Layer 2 of a small transformer language model trained on English Wikipedia (16 layers, counted from 0, width 96).
A neuron's activation on a vector x is GELU(weights . x), where the dot is the dot product.

Input weights of the MLP neurons that the questions are about. A number n stands for n times 0.0048.
n1: 24 -10 -54 3 -13 32 -1 2 76 31 -28 -8 21 -18 7 -12 0 -16 -28 21 -16 -1 17 -5 15 -64 27 -5 -5 22 -5 -16 -30 -13 30 -33 14 23 -9 26 8 -52 -15 -23 4 -55 23 26 7 1 -9 -7 13 -40 5 -9 1 29 31 -8 37 -25 11 23 42 0 21 -17 -15 61 12 -27 7 -7 15 19 14 -6 -48 13 38 8 41 30 -12 12 -5 4 -9 6 29 -6 7 -36 -73 -18
n29: 35 -36 10 3 -28 14 21 12 24 -11 7 16 1 -13 -25 56 -33 5 15 12 8 -6 -13 -2 -10 -9 -13 -21 -39 -7 14 -1 -38 -1 39 -33 55 -12 42 29 -59 29 29 -31 -26 68 4 23 -10 12 25 6 -8 17 -13 -2 3 13 -22 1 -60 -31 -21 13 5 1 5 19 31 -29 10 2 -33 -35 11 -20 2 25 -34 -1 -12 -24 -4 49 -21 20 -20 29 -8 11 -15 43 15 10 15 -53
n34: 0 12 42 23 -43 -43 13 19 20 17 -25 5 6 41 -22 -27 7 13 5 7 -48 -33 -23 37 30 -17 -10 -10 32 80 -49 16 31 11 29 28 -24 10 0 4 31 16 -16 10 9 -6 28 27 -41 22 -2 21 -9 -6 -40 -44 -57 -21 -10 45 -22 57 22 32 2 -11 -13 -24 -45 -14 -16 -18 12 -1 2 -2 -44 7 4 33 -6 17 -36 -37 -31 -22 -42 -35 69 -12 26 -13 26 2 28 17
n46: 41 -41 34 5 19 6 -12 6 -16 67 50 2 -37 28 -4 34 -39 -28 -49 -8 13 -22 15 -1 -41 7 -30 -33 -12 15 10 -17 11 -11 -2 -13 5 -9 -60 -6 33 -12 -18 -12 -42 7 -63 -21 -26 -47 -3 44 -10 10 -38 -10 1 -10 -18 16 -2 25 11 3 -21 -21 8 25 33 20 3 21 -5 11 52 -20 -4 21 -22 -31 -17 -2 34 11 44 10 4 38 33 16 -30 22 8 28 36 -8
n60: 10 -11 40 -7 -33 51 20 0 15 51 15 -24 -32 10 -44 4 -44 2 -17 37 -29 43 35 2 20 -10 -51 -13 -5 15 40 13 0 -9 -10 -34 -2 3 -5 38 38 -10 -2 49 -24 70 35 -19 13 -38 -58 20 -11 19 -19 -85 40 4 -45 -31 -14 9 34 25 16 12 -17 -3 9 -18 -42 -10 10 -16 -12 -15 4 -14 -28 -6 -2 19 -11 54 26 -32 -23 -1 7 16 16 -14 3 48 10 -6
n67: -7 -6 -37 -7 30 22 -4 16 -31 -1 44 -13 -12 -1 -40 30 0 45 -23 -12 -61 -2 -3 39 50 88 -15 4 -28 -5 19 19 -21 16 -7 -6 24 -25 8 22 -16 -11 -17 11 -27 2 4 27 16 -18 37 -32 -4 24 -30 44 17 26 34 17 -22 -11 -14 40 2 20 -33 -64 16 11 42 53 -29 45 -5 -24 7 -51 12 16 -23 -12 -7 0 -18 6 3 14 45 -13 -16 -12 5 -6 -17 -35
n80: 8 -47 9 -22 6 7 -6 -21 38 10 -5 17 3 61 -40 -20 21 1 7 -1 -44 8 -1 31 54 -21 -24 -26 0 24 -14 39 25 16 26 -23 25 17 16 5 -5 -40 -23 -86 5 -10 -12 33 2 -18 -26 14 -6 -30 -20 16 5 17 -8 -11 -11 -34 14 21 -1 24 -3 22 17 4 25 24 -9 -20 -16 12 23 14 -5 -3 -26 -20 -20 16 -23 -16 3 -30 4 35 -4 34 14 4 5 -22
n84: -12 -17 -13 -24 6 -9 1 -22 30 -21 1 -33 -26 -22 -24 -20 27 -12 -8 1 26 -7 -20 60 21 20 -27 -22 17 10 27 13 2 -6 32 -10 55 6 26 -7 -32 10 -6 -6 3 -28 4 -5 1 -46 -48 -6 11 3 -12 -13 -8 -6 38 33 -38 1 27 16 15 -15 -28 20 -22 -8 -15 1 30 3 41 0 -61 23 -11 -24 75 -7 1 1 -8 9 20 47 31 49 -34 -21 1 38 0 -37
n85: -67 -28 42 -57 -16 -13 31 7 7 15 1 -33 -5 29 6 2 -17 -12 -7 -58 8 -26 14 2 56 14 -32 41 1 -2 23 -8 20 -10 4 2 -3 -18 -13 -54 2 21 -45 -27 6 30 28 25 31 12 -2 -13 -34 -29 -24 1 -25 -39 7 42 34 6 -20 -10 45 -8 24 -11 -42 48 19 9 2 -25 -27 -13 32 9 17 1 34 71 20 36 -60 28 -10 0 1 3 -10 -41 19 42 32 -40
n92: -8 7 34 -55 -31 -6 29 5 -24 13 -5 8 7 33 -1 -23 19 5 -9 -22 -9 -13 4 -21 27 -10 2 -32 -22 -44 33 -36 11 1 -5 -19 20 -36 -19 20 28 30 -31 42 -13 5 22 4 -18 -25 8 -27 27 -10 15 21 -21 20 -54 6 25 35 80 56 -29 21 -22 -24 -6 54 21 -25 22 -8 -55 -29 -35 -16 17 -14 3 15 -5 16 42 81 39 0 -71 -2 -23 -20 -6 1 -33 -3
n101: 28 -15 -25 18 17 43 8 -44 5 8 -1 10 -17 38 13 0 46 17 -7 -19 -16 -14 -25 -19 42 14 -12 -17 35 -16 29 7 17 19 -26 -16 24 -18 -20 -7 -10 -36 -30 12 53 15 -56 6 14 4 36 -9 58 -29 21 -39 6 -2 2 -30 -18 -11 -10 -40 -32 1 1 -28 36 -25 -7 27 -43 13 26 19 53 -45 -5 -30 37 -37 16 -19 0 -4 -50 30 21 15 19 -20 -1 34 -30 -14
n114: 61 -2 8 -12 -4 2 40 -31 -22 -16 19 -34 -6 17 -13 -15 51 16 -20 -1 -33 -21 20 -2 4 -12 -41 -12 -33 -37 15 1 -8 -2 9 -30 -37 8 -46 -31 -8 -15 32 -16 -21 71 7 27 26 14 -14 12 15 38 23 -40 9 8 -14 -2 -53 32 20 -7 2 13 14 -25 20 -42 -9 42 9 -14 18 39 -7 -3 -17 -52 25 4 56 -62 59 41 -45 41 3 -26 11 13 42 16 -25 -33
n135: -12 -9 10 -20 -17 -11 12 7 9 -25 1 -34 -5 -24 11 -11 10 35 24 4 -2 36 7 17 18 29 72 6 -7 -1 20 15 6 -27 -20 -54 -7 7 11 -25 49 2 7 4 8 -5 -24 18 -42 19 16 22 22 -23 21 -11 -10 -16 42 7 -15 16 44 0 -19 -9 -7 -6 5 12 -1 -1 12 2 6 -54 16 -40 6 27 -10 48 -12 -36 20 -26 -19 19 -43 -38 -20 -2 27 54 22 -3
n150: 37 2 -24 13 10 21 -6 -13 22 6 -1 36 -32 -9 -51 -37 27 1 -22 -17 46 10 17 9 15 10 -36 -26 63 -15 -24 -4 19 -4 -8 -12 6 36 -7 17 -9 -33 -1 8 -15 -14 -33 1 1 24 -20 -22 -53 4 33 -25 -5 -13 33 -17 -9 -4 41 -55 -8 17 4 17 55 -28 -3 -6 37 5 3 -34 -4 -14 -3 5 -27 9 8 -16 -26 37 -47 8 24 -3 10 8 29 -28 -9 41
n181: 6 -25 -2 6 -3 17 20 51 17 45 22 52 -14 -27 9 -30 -4 -25 -16 26 -16 -28 20 8 -47 -5 -5 15 -25 -31 11 22 -21 55 1 22 5 -19 1 25 -9 -6 7 19 -26 -19 -30 37 -13 -5 15 5 8 -8 -33 1 19 2 -24 23 -31 27 -6 25 -28 -9 -1 -20 -12 29 -56 -2 28 5 21 -4 -31 -3 -12 -22 -30 -3 9 4 27 -23 -21 -21 9 8 -37 -1 48 14 -35 -50
n204: 15 -7 -23 -35 -11 -17 12 -11 -14 -6 39 14 -3 10 -9 6 87 14 -41 -44 -51 -10 32 20 -38 -4 2 -21 30 40 30 22 -7 -14 -16 13 46 34 22 -2 21 13 -26 12 15 6 12 -27 21 -8 28 52 11 -58 -35 -34 -6 -19 -12 5 -28 27 56 -16 3 15 -45 -46 -30 -26 -30 8 47 -47 27 21 -27 7 -9 2 2 -31 -2 10 -29 -8 -14 46 -13 17 -1 -50 -6 -19 8 36
n212: 47 -65 47 -94 -9 2 3 -7 -21 -48 11 -10 -10 15 8 -9 -3 63 56 -22 24 20 22 -7 -3 -10 -28 -18 -7 -18 -18 -27 12 -3 51 12 -29 -15 -39 -47 36 -20 -15 -5 -15 0 -18 5 8 -36 -17 -9 -9 34 -31 13 13 10 -15 -42 33 22 64 0 42 5 7 -14 -19 31 -28 -34 7 0 22 -14 27 26 22 59 38 -22 13 -4 47 50 26 2 -20 2 5 22 -8 -15 10 -22
n215: -31 -44 26 -47 -18 20 -35 -28 11 -13 38 -11 -5 -12 -47 -3 -1 -4 5 3 1 8 18 -8 -3 -2 -16 35 -19 -2 -14 3 29 -2 16 -28 -23 21 27 8 -42 -6 1 13 -20 19 5 19 21 -19 -3 26 -3 20 -14 -24 22 -1 6 4 -11 2 21 4 8 26 11 7 -10 3 13 -14 14 -50 15 3 -1 -26 19 12 -9 1 -35 11 -40 -8 3 5 9 -16 -33 25 24 4 -15 4
n233: -17 -26 -19 -2 -7 -24 4 -1 -11 -3 3 -10 5 3 19 -14 -5 59 -11 18 -27 15 -11 -9 16 -22 6 -51 28 -16 40 20 -12 -11 -7 39 35 37 -41 0 -49 -6 -23 -13 30 -3 8 -13 7 -18 -12 15 1 -51 3 10 -16 3 2 11 2 -3 27 1 -4 32 -10 11 -33 11 17 25 31 12 34 5 2 20 -50 -24 -17 2 65 -6 10 -15 -62 4 49 -30 45 22 -48 -20 5 -42
n236: -2 13 1 -37 19 -2 44 -15 -18 -5 2 -12 -15 34 37 22 -7 37 -28 34 26 -28 46 -43 34 27 20 -10 -30 -6 17 -23 2 -34 -22 7 34 36 -50 -6 -20 41 -8 -22 -13 12 -31 -8 -17 0 -16 -47 9 -6 -63 38 17 29 -37 -2 -4 17 18 0 -8 30 3 6 -32 -7 47 -1 37 27 16 -16 -15 20 -11 -44 -17 -42 12 -30 51 56 -26 34 -16 -38 23 -15 8 -2 -16 -29
n248: 3 -36 7 6 11 15 33 1 -13 36 40 -12 -7 18 -3 37 8 -19 -17 -5 -20 2 -41 14 16 -9 -14 -19 -17 33 -12 28 -16 -20 -43 -78 4 23 30 38 -8 20 -14 32 10 22 5 7 20 -34 -22 3 -23 16 -1 -38 -12 26 12 -8 -16 -8 -3 10 14 22 -27 1 -32 -3 11 10 -10 -34 -9 -3 17 15 22 37 -12 10 3 12 -18 27 -19 -24 9 -30 -8 -33 0 11 -24 30
n267: -5 7 -20 -18 -12 -13 37 13 38 -2 43 -17 12 -17 -8 -3 32 -36 21 -46 -41 -13 46 -12 36 -19 -18 11 9 -7 -13 -2 -2 4 -5 -27 -33 20 -25 48 15 -6 -13 -43 -20 33 -6 19 -6 11 -40 -10 -26 52 -16 -19 -21 16 -29 -39 17 -28 33 60 17 -5 14 -34 -4 -31 43 13 13 -8 -13 -6 -6 26 3 0 24 -24 6 -6 4 40 2 3 1 -30 14 -27 27 -18 -15 29
n268: -15 -4 13 13 5 64 33 38 7 16 71 13 -43 23 -14 -1 -2 31 -35 6 11 -34 -19 41 3 -28 -2 38 -18 -37 3 3 10 -15 -12 -18 4 -6 -3 -37 -15 -14 -28 14 -15 -28 -4 -56 -25 -30 11 7 0 32 -47 -8 1 27 -5 36 21 -42 25 -12 3 -31 -24 43 -39 -46 5 12 22 -20 4 52 15 -8 35 -12 -50 17 19 5 -28 -50 13 -15 8 8 -3 85 35 27 -24 -8
n279: 17 -14 51 -27 -33 41 2 48 19 2 -32 34 22 -26 -25 -26 13 -3 8 24 29 2 -15 -7 4 -20 48 6 9 -4 -17 17 -32 10 11 49 -8 28 -29 37 44 -24 -8 -34 -19 -3 -19 -28 -73 17 13 17 2 -17 -43 54 -1 -39 2 -32 0 -31 45 -35 -18 -36 -25 -32 19 -14 -38 4 -8 3 65 22 4 -37 -16 35 53 -12 3 -2 35 -14 44 -2 -3 -32 -12 6 0 69 -2 0
n281: -22 30 17 -22 -1 49 -12 83 29 -20 -9 11 3 29 2 -11 -22 -35 35 -9 -42 18 -26 -18 20 -34 21 39 -10 -9 -8 20 36 -8 -15 -35 -20 -24 -45 13 -29 -30 -11 -46 -48 -7 44 -33 39 30 34 1 -25 0 11 -17 -27 24 9 27 -39 39 2 5 -12 63 29 18 1 -2 -12 24 37 -5 -10 -20 8 -18 -1 2 1 9 1 -7 -20 -4 -22 1 -9 -29 -11 -23 10 62 8 7
n289: -30 -18 -20 2 4 -20 12 19 10 16 -3 12 -26 14 13 27 17 3 16 -4 -59 15 -49 -7 -13 -7 -14 -36 5 -49 33 -9 9 59 9 -54 -31 -2 -5 10 28 8 -9 -10 26 -8 23 -4 0 -7 24 6 -41 33 -24 25 -10 1 -41 -47 43 18 43 -9 40 -11 -2 -20 5 -6 25 24 23 20 -2 13 -14 25 45 8 1 -3 -7 -8 -39 47 4 45 -31 -24 21 -30 -33 37 -28 -23
n291: -8 -5 43 -22 -9 8 -18 34 -22 11 17 -22 -33 14 -2 10 4 -3 44 -13 2 -10 -4 51 -38 9 -16 2 -41 32 -1 18 16 35 21 -36 -7 39 -7 5 -15 16 -4 -31 20 39 -38 -3 18 -38 -10 9 -23 14 -18 -2 -43 4 -34 -22 -28 -20 30 12 -9 39 -21 -1 21 -6 -32 -25 16 -24 26 -37 -63 12 6 32 -12 -6 59 11 7 32 -26 12 -13 12 -18 19 6 8 0 9
n302: -12 23 26 -26 -8 -24 25 -5 8 -27 4 6 18 -1 -28 9 -15 11 -5 15 0 -4 -13 -8 -34 26 1 -4 0 -8 1 -11 33 12 -20 19 10 -25 -7 -12 -6 -10 4 -9 -14 -7 -37 -27 -11 -40 15 2 33 -22 23 -14 -20 17 27 8 3 -17 -34 -4 28 -12 11 40 19 16 6 14 -19 -5 2 -21 -8 13 -15 -4 -60 34 17 -37 27 47 12 7 -22 15 13 13 4 29 -5 13
n316: 0 -24 10 -4 24 -22 -11 65 -32 -32 5 -41 -12 52 5 -12 18 15 -16 -2 48 16 37 -18 28 2 29 -46 43 11 -42 -25 8 43 18 22 11 -2 3 16 22 36 -32 -6 -34 -49 -23 -22 -12 6 -41 -53 -15 13 1 11 43 21 35 -6 -15 10 1 14 10 2 21 22 -35 -18 -50 40 -31 18 -8 2 -24 17 -15 24 -48 10 -19 -38 8 15 11 34 3 -21 49 -2 -44 -6 60 -2
n326: -18 -20 -19 -84 10 19 36 -28 18 10 10 -14 -20 19 -20 -58 45 16 -17 7 -34 6 11 25 36 -11 -31 2 32 -5 11 -31 -11 48 -1 -34 -26 -13 -11 1 -57 12 47 -7 -7 -4 -7 -7 -16 -38 4 7 14 -27 9 6 15 27 5 8 4 23 -19 -36 27 18 -9 -17 9 0 -28 5 5 -20 -23 20 -3 25 1 12 -18 -1 68 18 -15 39 10 45 -38 52 -4 -58 7 -14 -25 -13
n328: -8 -44 -20 24 -11 39 -18 0 -4 57 -17 15 -13 -37 -38 23 38 13 39 -24 11 -6 25 -20 5 -35 -29 -38 -15 19 5 15 -31 -23 -33 9 -38 -4 32 13 32 -4 -21 16 -4 33 11 6 8 27 20 -5 -14 -16 41 4 -13 -16 -4 -45 8 -27 0 -45 29 -4 12 -35 12 48 -32 -6 -16 -24 21 33 -29 -9 11 -16 1 6 -12 -11 25 33 -23 0 20 15 42 12 9 13 -19 -1
n375: -43 13 21 -31 7 18 22 8 -41 -44 43 20 -12 22 -24 -17 12 2 -29 4 -43 -16 -24 55 26 -3 -15 22 77 -8 -4 -2 2 36 21 -8 -1 4 -28 -1 3 -14 11 18 -9 8 -27 -1 -3 22 -19 -7 -5 18 -50 -1 -24 17 -20 -14 9 9 35 27 8 9 13 -24 -31 -26 26 19 23 -5 -50 -31 16 18 -1 26 5 -16 25 37 -44 19 -18 -11 18 -22 7 18 -21 -8 1 17

Each question shows a token from some text and the vector x that enters the MLP there. A number n stands for n times 0.041.

" a": -18 -27 -7 12 41 -23 4 -1 0 21 -15 -24 37 26 -28 -5 -34 -4 -18 18 -1 3 1 13 28 12 1 16 -7 10 -3 44 10 -20 -10 24 8 -21 16 -40 -24 50 26 -14 -3 -31 -6 22 39 15 37 -17 -11 -17 8 -28 14 -2 20 -45 22 -29 1 12 -4 -3 -1 -48 39 -24 -8 4 7 36 -31 7 -7 14 32 -29 20 -6 7 0 27 -15 19 -19 -23 -14 -25 60 -56 -37 0 22
Which three neurons fire most, strongest first? n67, n80, n316

" second": -38 -13 2 19 50 -18 -2 -29 -12 29 -31 -20 30 17 -6 5 -70 13 -31 22 -2 32 28 15 11 -2 3 46 11 20 -14 23 15 -30 3 25 4 -4 0 1 -39 15 32 -36 23 -19 9 19 36 -8 23 -21 -13 -18 8 -18 3 8 4 -51 23 9 10 8 -12 3 29 -23 26 -29 -1 -3 23 -11 -22 -8 -10 20 1 -28 20 -12 17 -17 20 -11 -3 -47 -26 26 0 41 -55 -19 6 -10
Which of these neurons fires most? n233

" Con": -35 -27 12 -22 29 -20 -1 -18 -26 15 -14 9 46 22 9 -32 -48 -23 -13 21 13 5 -6 -8 15 4 17 10 10 -2 25 31 26 -29 -19 -28 28 -47 -18 0 -26 36 31 -27 11 -23 11 7 16 -2 41 13 2 -12 -15 -26 11 -6 17 -22 24 -2 0 -8 14 8 -7 -16 50 -24 -43 9 23 1 -29 -8 -28 -21 41 -11 23 11 -8 -12 21 -21 19 -29 0 24 -6 52 -18 -38 19 44
Which of these neurons fires most? n281

" jud": -23 -19 -38 -32 49 -4 -12 -39 -10 11 -23 -26 46 19 -2 -21 -6 19 -14 9 0 -17 -24 27 -9 -2 19 21 26 9 11 25 -7 -27 -18 -9 -24 -16 -18 14 22 26 53 -14 -1 -10 26 20 28 -21 22 32 23 12 -23 -19 16 -13 -7 -36 26 9 4 10 -14 7 15 2 53 -42 -13 18 3 7 -20 -14 1 29 26 -23 22 -21 -3 -17 46 -11 -2 -46 -37 12 -18 45 -40 -17 17 18
Which of these neurons fires most? n114

" son": -38 -29 -23 -9 44 -6 10 -1 -39 30 -13 -25 40 28 -6 -10 -51 6 -13 2 12 9 1 10 3 -2 -6 29 29 43 -14 19 -4 -21 7 -17 -10 -25 -8 5 7 23 30 -17 -7 13 28 20 39 -14 16 20 -27 -13 -7 -20 0 2 13 -38 8 -2 -8 20 -26 15 30 -11 40 -40 -12 -2 18 -16 -37 5 14 31 21 -14 18 -40 -2 -8 38 -25 22 -24 -4 16 9 14 -63 -41 2 41
Which neuron fires most, and how strongly? n375, at about 0.88

" government": -31 -24 10 -24 32 -24 -9 -24 -31 10 -5 -21 42 25 29 -18 -30 6 -28 8 7 17 -3 18 7 16 6 20 2 24 6 23 7 16 5 9 -2 -18 5 16 2 27 25 -16 1 4 -6 -9 13 -4 12 32 -15 -9 -8 1 -36 22 0 -52 5 -6 -10 13 15 0 13 -16 35 -38 -27 -12 17 12 -56 -17 -10 34 27 -32 44 -25 -16 1 42 -14 17 -41 -27 29 1 42 -41 -52 24 33
Which neuron fires most, and how strongly? n375, at about 1.3

"der": -38 -23 8 -12 21 -26 6 -32 -18 31 -13 -27 38 -3 18 -40 -31 -19 -24 -14 33 20 -3 13 -13 -3 24 57 18 31 -8 31 3 2 -8 -8 -6 -7 5 20 -30 5 27 -15 2 3 6 46 -18 -15 34 1 0 -22 3 -15 43 0 -8 -49 4 7 6 9 -12 19 -3 -10 49 -37 5 -2 7 7 -11 13 7 41 3 -41 -14 3 8 -23 22 1 12 -51 -17 35 4 7 -37 -42 33 4
Which of these neurons fires most? n326

" pat": -9 -38 2 25 58 -49 3 7 12 6 -13 -23 16 13 -5 -15 -31 3 -26 -1 7 14 -15 35 -5 -8 27 22 33 6 4 28 0 -20 -24 -4 -11 6 10 22 1 14 36 -18 -5 -25 33 2 29 -3 47 -1 -3 -4 -26 11 8 -24 -22 -18 26 -5 5 7 -1 -5 4 -33 68 -77 -5 -3 14 -1 -23 8 -21 29 35 -33 16 -19 -13 -16 26 11 9 -24 -22 1 -7 54 -50 -26 -24 15
Which of these neurons fires most? n289

" in": -41 -42 -8 -1 24 -34 -2 -17 -6 43 -42 -19 35 7 -6 -11 -24 -26 -15 3 20 16 4 4 25 8 31 48 -2 12 -16 39 17 -12 -13 7 27 -32 -10 -28 -8 32 40 -17 6 2 -10 20 36 7 33 24 -15 -57 -5 -12 8 -9 22 -27 1 2 -3 2 5 1 -6 -30 55 -25 -29 1 5 27 -46 -3 -12 23 37 -15 23 15 19 -7 15 -17 -8 -40 -13 17 -17 39 -26 -10 -1 5
Which three neurons fire most, strongest first? n85, n80, n135

" other": -15 -31 8 -7 28 -27 7 -30 10 3 -26 -45 31 19 7 -17 -44 -27 -23 11 8 32 6 18 10 -13 -5 43 -6 5 18 15 -1 18 -2 12 15 -34 18 -6 -4 23 17 -13 -4 5 1 23 21 -5 41 -38 6 -34 4 -14 -11 5 0 -53 27 7 23 16 -7 -8 9 -27 65 -43 1 6 0 9 -19 -9 -21 30 25 -37 29 -16 3 -3 38 4 -11 -33 -29 14 9 59 -33 -42 16 19
Which three neurons fire most, strongest first? n92, n80, n212

" law": -14 -40 21 -25 36 -14 -13 -49 -29 3 -13 -25 31 7 9 -40 -23 -4 -7 28 -16 -1 -9 22 -2 0 7 20 12 9 3 12 14 -1 -7 1 -1 -47 -11 17 6 32 38 -16 20 9 -6 2 27 5 35 15 1 -24 -5 -19 -5 2 20 -27 23 1 11 3 8 38 10 -9 49 -37 -15 -22 16 -7 -43 -11 -5 28 37 -29 30 -32 -16 -20 39 1 12 -45 -11 15 -1 47 -40 -34 19 28
Which three neurons fire most, strongest first? n212, n375, n80

" rep": -17 -14 35 -5 20 -11 11 -25 0 -21 -15 -20 17 21 -11 -31 -36 -36 -27 11 -11 2 -19 -13 -12 14 13 34 3 -18 12 39 12 -43 -1 24 3 -38 4 12 10 32 48 -30 8 -21 13 21 14 2 37 -9 -18 -15 -29 -17 25 11 30 -41 42 1 28 -11 9 30 8 -20 53 -20 -4 -16 33 0 1 -6 -33 14 29 -26 14 2 -14 -17 28 0 6 -22 -21 40 -9 14 -31 -50 -8 7
Which of these neurons fires most? n92

" and": -16 -39 1 -5 18 -20 7 -2 -16 25 -56 -38 59 8 -9 -21 -34 -17 -32 -11 0 19 11 1 9 -2 38 36 9 26 -7 43 1 -7 1 33 5 -5 15 -20 -16 8 31 -33 -2 -19 0 10 5 1 30 2 -17 -17 -11 4 14 -25 17 -34 2 -5 11 -3 -6 -9 8 -23 53 -46 -12 -23 7 20 -32 0 11 34 53 -24 15 5 -7 -1 44 -34 25 -44 -3 -4 5 49 -14 -6 -2 23
Which neuron fires most, and how strongly? n279, at about 1.6

" of": -34 -48 -7 -16 -2 -29 3 -23 1 17 -40 -37 50 4 -2 -9 -22 -34 -27 17 19 23 2 1 13 20 13 67 3 19 -1 30 6 -6 -19 -7 21 -27 -10 -31 3 19 49 -3 8 4 -9 47 -2 -8 24 -1 -10 -22 1 4 24 -10 20 -28 -2 6 21 -7 -17 13 7 -23 55 -39 -2 -17 10 28 -8 0 -9 35 28 -32 7 5 10 -10 14 -33 -13 -47 -9 16 4 38 -28 -24 10 12
Which two neurons fire most, strongest first? n135, n80

" tit": -19 -6 10 17 53 -6 -4 -11 4 13 -42 -17 28 43 4 -17 -34 9 -31 17 -8 10 -2 1 -23 1 12 27 -9 16 -14 54 -10 10 7 21 19 -22 8 -3 -16 20 52 -23 2 -17 23 27 22 -31 49 12 16 -15 -15 -28 -3 -13 -15 -28 25 1 -7 16 -13 4 7 -25 59 -40 -48 8 20 9 -42 7 -15 27 26 -36 23 -13 -25 0 21 -9 -4 -2 -33 27 5 -5 -37 -35 -21 8
Which neuron fires most, and how strongly? n326, at about 0.68

" influ": -24 -27 -30 -12 22 -25 20 -4 -12 21 -35 -33 3 8 -3 7 -33 8 -43 -5 3 13 -40 -16 0 -3 6 11 23 10 -12 49 6 -6 -16 -4 22 -19 -2 23 19 61 40 -20 -6 4 20 7 35 -2 39 12 -13 -2 -14 -15 4 -11 -14 -43 20 28 8 3 -13 -2 13 5 58 -34 11 13 13 10 -13 16 -15 23 34 -19 20 -26 -19 -2 22 -35 1 -19 -34 23 -6 37 -47 -32 -17 31
Which neuron fires most, and how strongly? n289, at about 1.4

" president": -13 -13 -2 -39 20 -16 -18 -24 -26 32 -8 -12 54 42 23 -27 -36 17 -14 9 -2 2 -7 0 -2 0 3 44 2 22 19 17 6 -10 8 -6 -1 -33 -5 22 5 27 43 -15 -3 -18 8 12 31 6 22 24 -4 -21 -1 -40 0 4 14 -56 4 6 -10 26 -9 10 0 -10 41 -38 -35 0 10 -2 -61 -11 -12 17 11 -39 33 -24 1 -14 22 -14 32 -8 -16 26 2 27 -33 -40 26 32
Which of these neurons fires most? n326

"c": -23 -37 6 23 43 -46 18 20 -2 12 -46 0 49 28 14 -30 -35 -21 -13 7 44 10 -20 -5 -17 25 9 33 -5 18 -12 39 0 -23 -12 6 -7 -27 10 4 -12 -2 56 -34 1 -35 7 2 -9 -20 20 23 10 -20 -33 -2 -1 -21 7 -24 13 -30 11 1 7 3 -20 -44 56 -35 19 15 23 17 -28 11 1 31 6 -14 27 14 -12 -4 34 -4 4 -21 -1 39 -34 12 -36 -28 8 9
Which of these neurons fires most? n279

" have": -25 -24 -8 21 32 -11 13 -11 -23 20 -54 -46 41 7 -7 -1 -38 6 -23 -14 -7 15 -7 26 -13 3 42 24 -3 10 -13 60 11 -12 12 14 29 8 23 -14 -26 24 41 -5 -18 3 20 24 3 -5 27 7 -13 -31 1 -7 1 -2 -18 -23 -1 -14 7 10 -2 -12 -4 -32 69 -35 -24 0 -3 18 -14 -13 -4 10 24 -26 15 -34 -9 17 32 10 -5 -12 -23 18 5 62 -52 -27 14 -7
Which two neurons fire most, strongest first? n29, n80

" serv": -36 -15 -16 -17 51 -3 -14 -6 -45 20 -39 -16 19 18 -7 -41 -38 -4 -39 -13 -21 -1 -12 -9 -19 10 12 21 15 11 17 50 13 -7 -2 -7 25 -14 8 17 18 39 56 -5 -3 -4 9 1 24 -7 16 29 -9 -37 -2 -16 -2 -3 -4 -42 25 33 12 14 6 32 6 -12 25 -24 -22 11 11 6 -21 20 -22 38 18 -27 17 -9 -13 -18 11 -27 5 -32 -20 26 24 40 -34 -33 4 22
Which neuron fires most, and how strongly? n204, at about 1.4

" el": 0 -31 -14 -7 29 -36 -12 -11 9 27 -34 -36 44 9 -39 -23 -58 -24 -26 23 0 13 -34 13 -15 11 8 35 26 19 -11 3 9 -24 -12 -3 -2 -27 -8 0 -2 23 42 -18 -7 -14 36 49 11 -14 37 2 -7 -31 -3 -18 28 9 7 -47 41 23 25 11 -8 6 12 -10 55 -29 11 -7 22 13 -7 20 -10 -2 3 -15 20 -3 24 -10 4 16 -9 -38 -6 7 2 8 -49 -32 11 16
Which two neurons fire most, strongest first? n1, n326

"i": -25 -31 21 6 37 -28 -5 10 -6 27 -7 -27 67 21 20 -14 -35 -25 -44 -17 35 -2 -12 -6 -5 -8 0 37 9 26 -16 29 -3 -19 -24 -4 7 -9 13 -6 -27 11 29 -17 4 -11 15 16 -10 -12 17 4 -2 -18 -19 -15 26 -28 9 -32 -25 19 19 9 -3 1 -11 -19 59 -25 41 -1 7 41 -3 16 -3 28 27 -23 0 12 -3 -9 32 -26 9 -21 -32 44 -14 34 -50 -52 16 11
Which two neurons fire most, strongest first? n46, n80

" In": -35 -24 -11 -5 35 -28 11 -34 -24 18 -27 -16 31 15 2 6 -32 -18 -11 20 20 17 22 4 21 -1 25 26 -10 23 8 37 19 -1 -19 -2 40 -30 -24 -19 -26 35 30 -15 7 -28 13 15 31 -2 46 7 -25 -39 -21 8 15 -26 3 -18 9 11 -28 -4 4 -3 -6 -25 50 -28 -41 -2 19 1 -37 -7 -7 1 33 0 35 15 -3 -5 21 -26 -16 -45 -6 28 -9 61 -24 -20 9 18
Which two neurons fire most, strongest first? n85, n80

" car": -21 -19 25 -4 60 -46 9 21 -34 13 -14 -33 12 9 -9 -44 -32 -6 -26 8 17 5 -26 2 10 -17 6 13 20 29 -21 37 -3 -25 3 -7 -6 15 29 20 -15 24 32 -20 -10 20 21 8 14 -7 25 1 -8 -7 -23 12 11 -21 -5 -39 28 -1 15 26 -10 5 12 -19 53 -38 -29 1 2 26 -37 7 3 38 16 -40 9 -10 10 -30 32 -1 4 -41 -22 37 7 20 -36 -33 9 30
Which neuron fires most, and how strongly? n316, at about 0.89

" had": -29 -30 -17 4 17 -10 17 6 -31 22 -44 -36 38 12 -26 1 -44 -5 -19 -13 -2 13 -21 4 2 9 31 52 -10 14 -11 48 5 -7 -6 3 20 5 24 -22 1 50 52 -16 -16 6 19 19 7 5 30 10 -11 -15 -15 4 1 -1 -4 -35 2 -23 8 2 6 -4 4 -7 66 -35 -17 -9 -2 16 -31 -10 -6 20 25 -27 12 -29 -11 6 36 19 5 -25 -28 13 3 58 -46 -18 23 -20
Which three neurons fire most, strongest first? n29, n80, n291

"iger": -43 -26 5 -13 22 -17 -8 -16 9 40 -16 -12 56 -4 22 -18 -29 -9 -36 -30 30 9 -10 3 -25 22 10 18 29 37 1 28 4 -11 -30 -12 20 -15 21 26 6 2 17 -10 -1 -7 3 16 -5 -28 23 37 17 -13 -9 -17 16 -5 -3 -31 -5 -10 17 15 -1 4 3 -22 55 -51 14 -15 18 21 -11 17 -16 36 20 -24 30 -6 -17 -36 8 -39 23 -38 -7 28 -15 27 -38 -42 15 17
Which of these neurons fires most? n204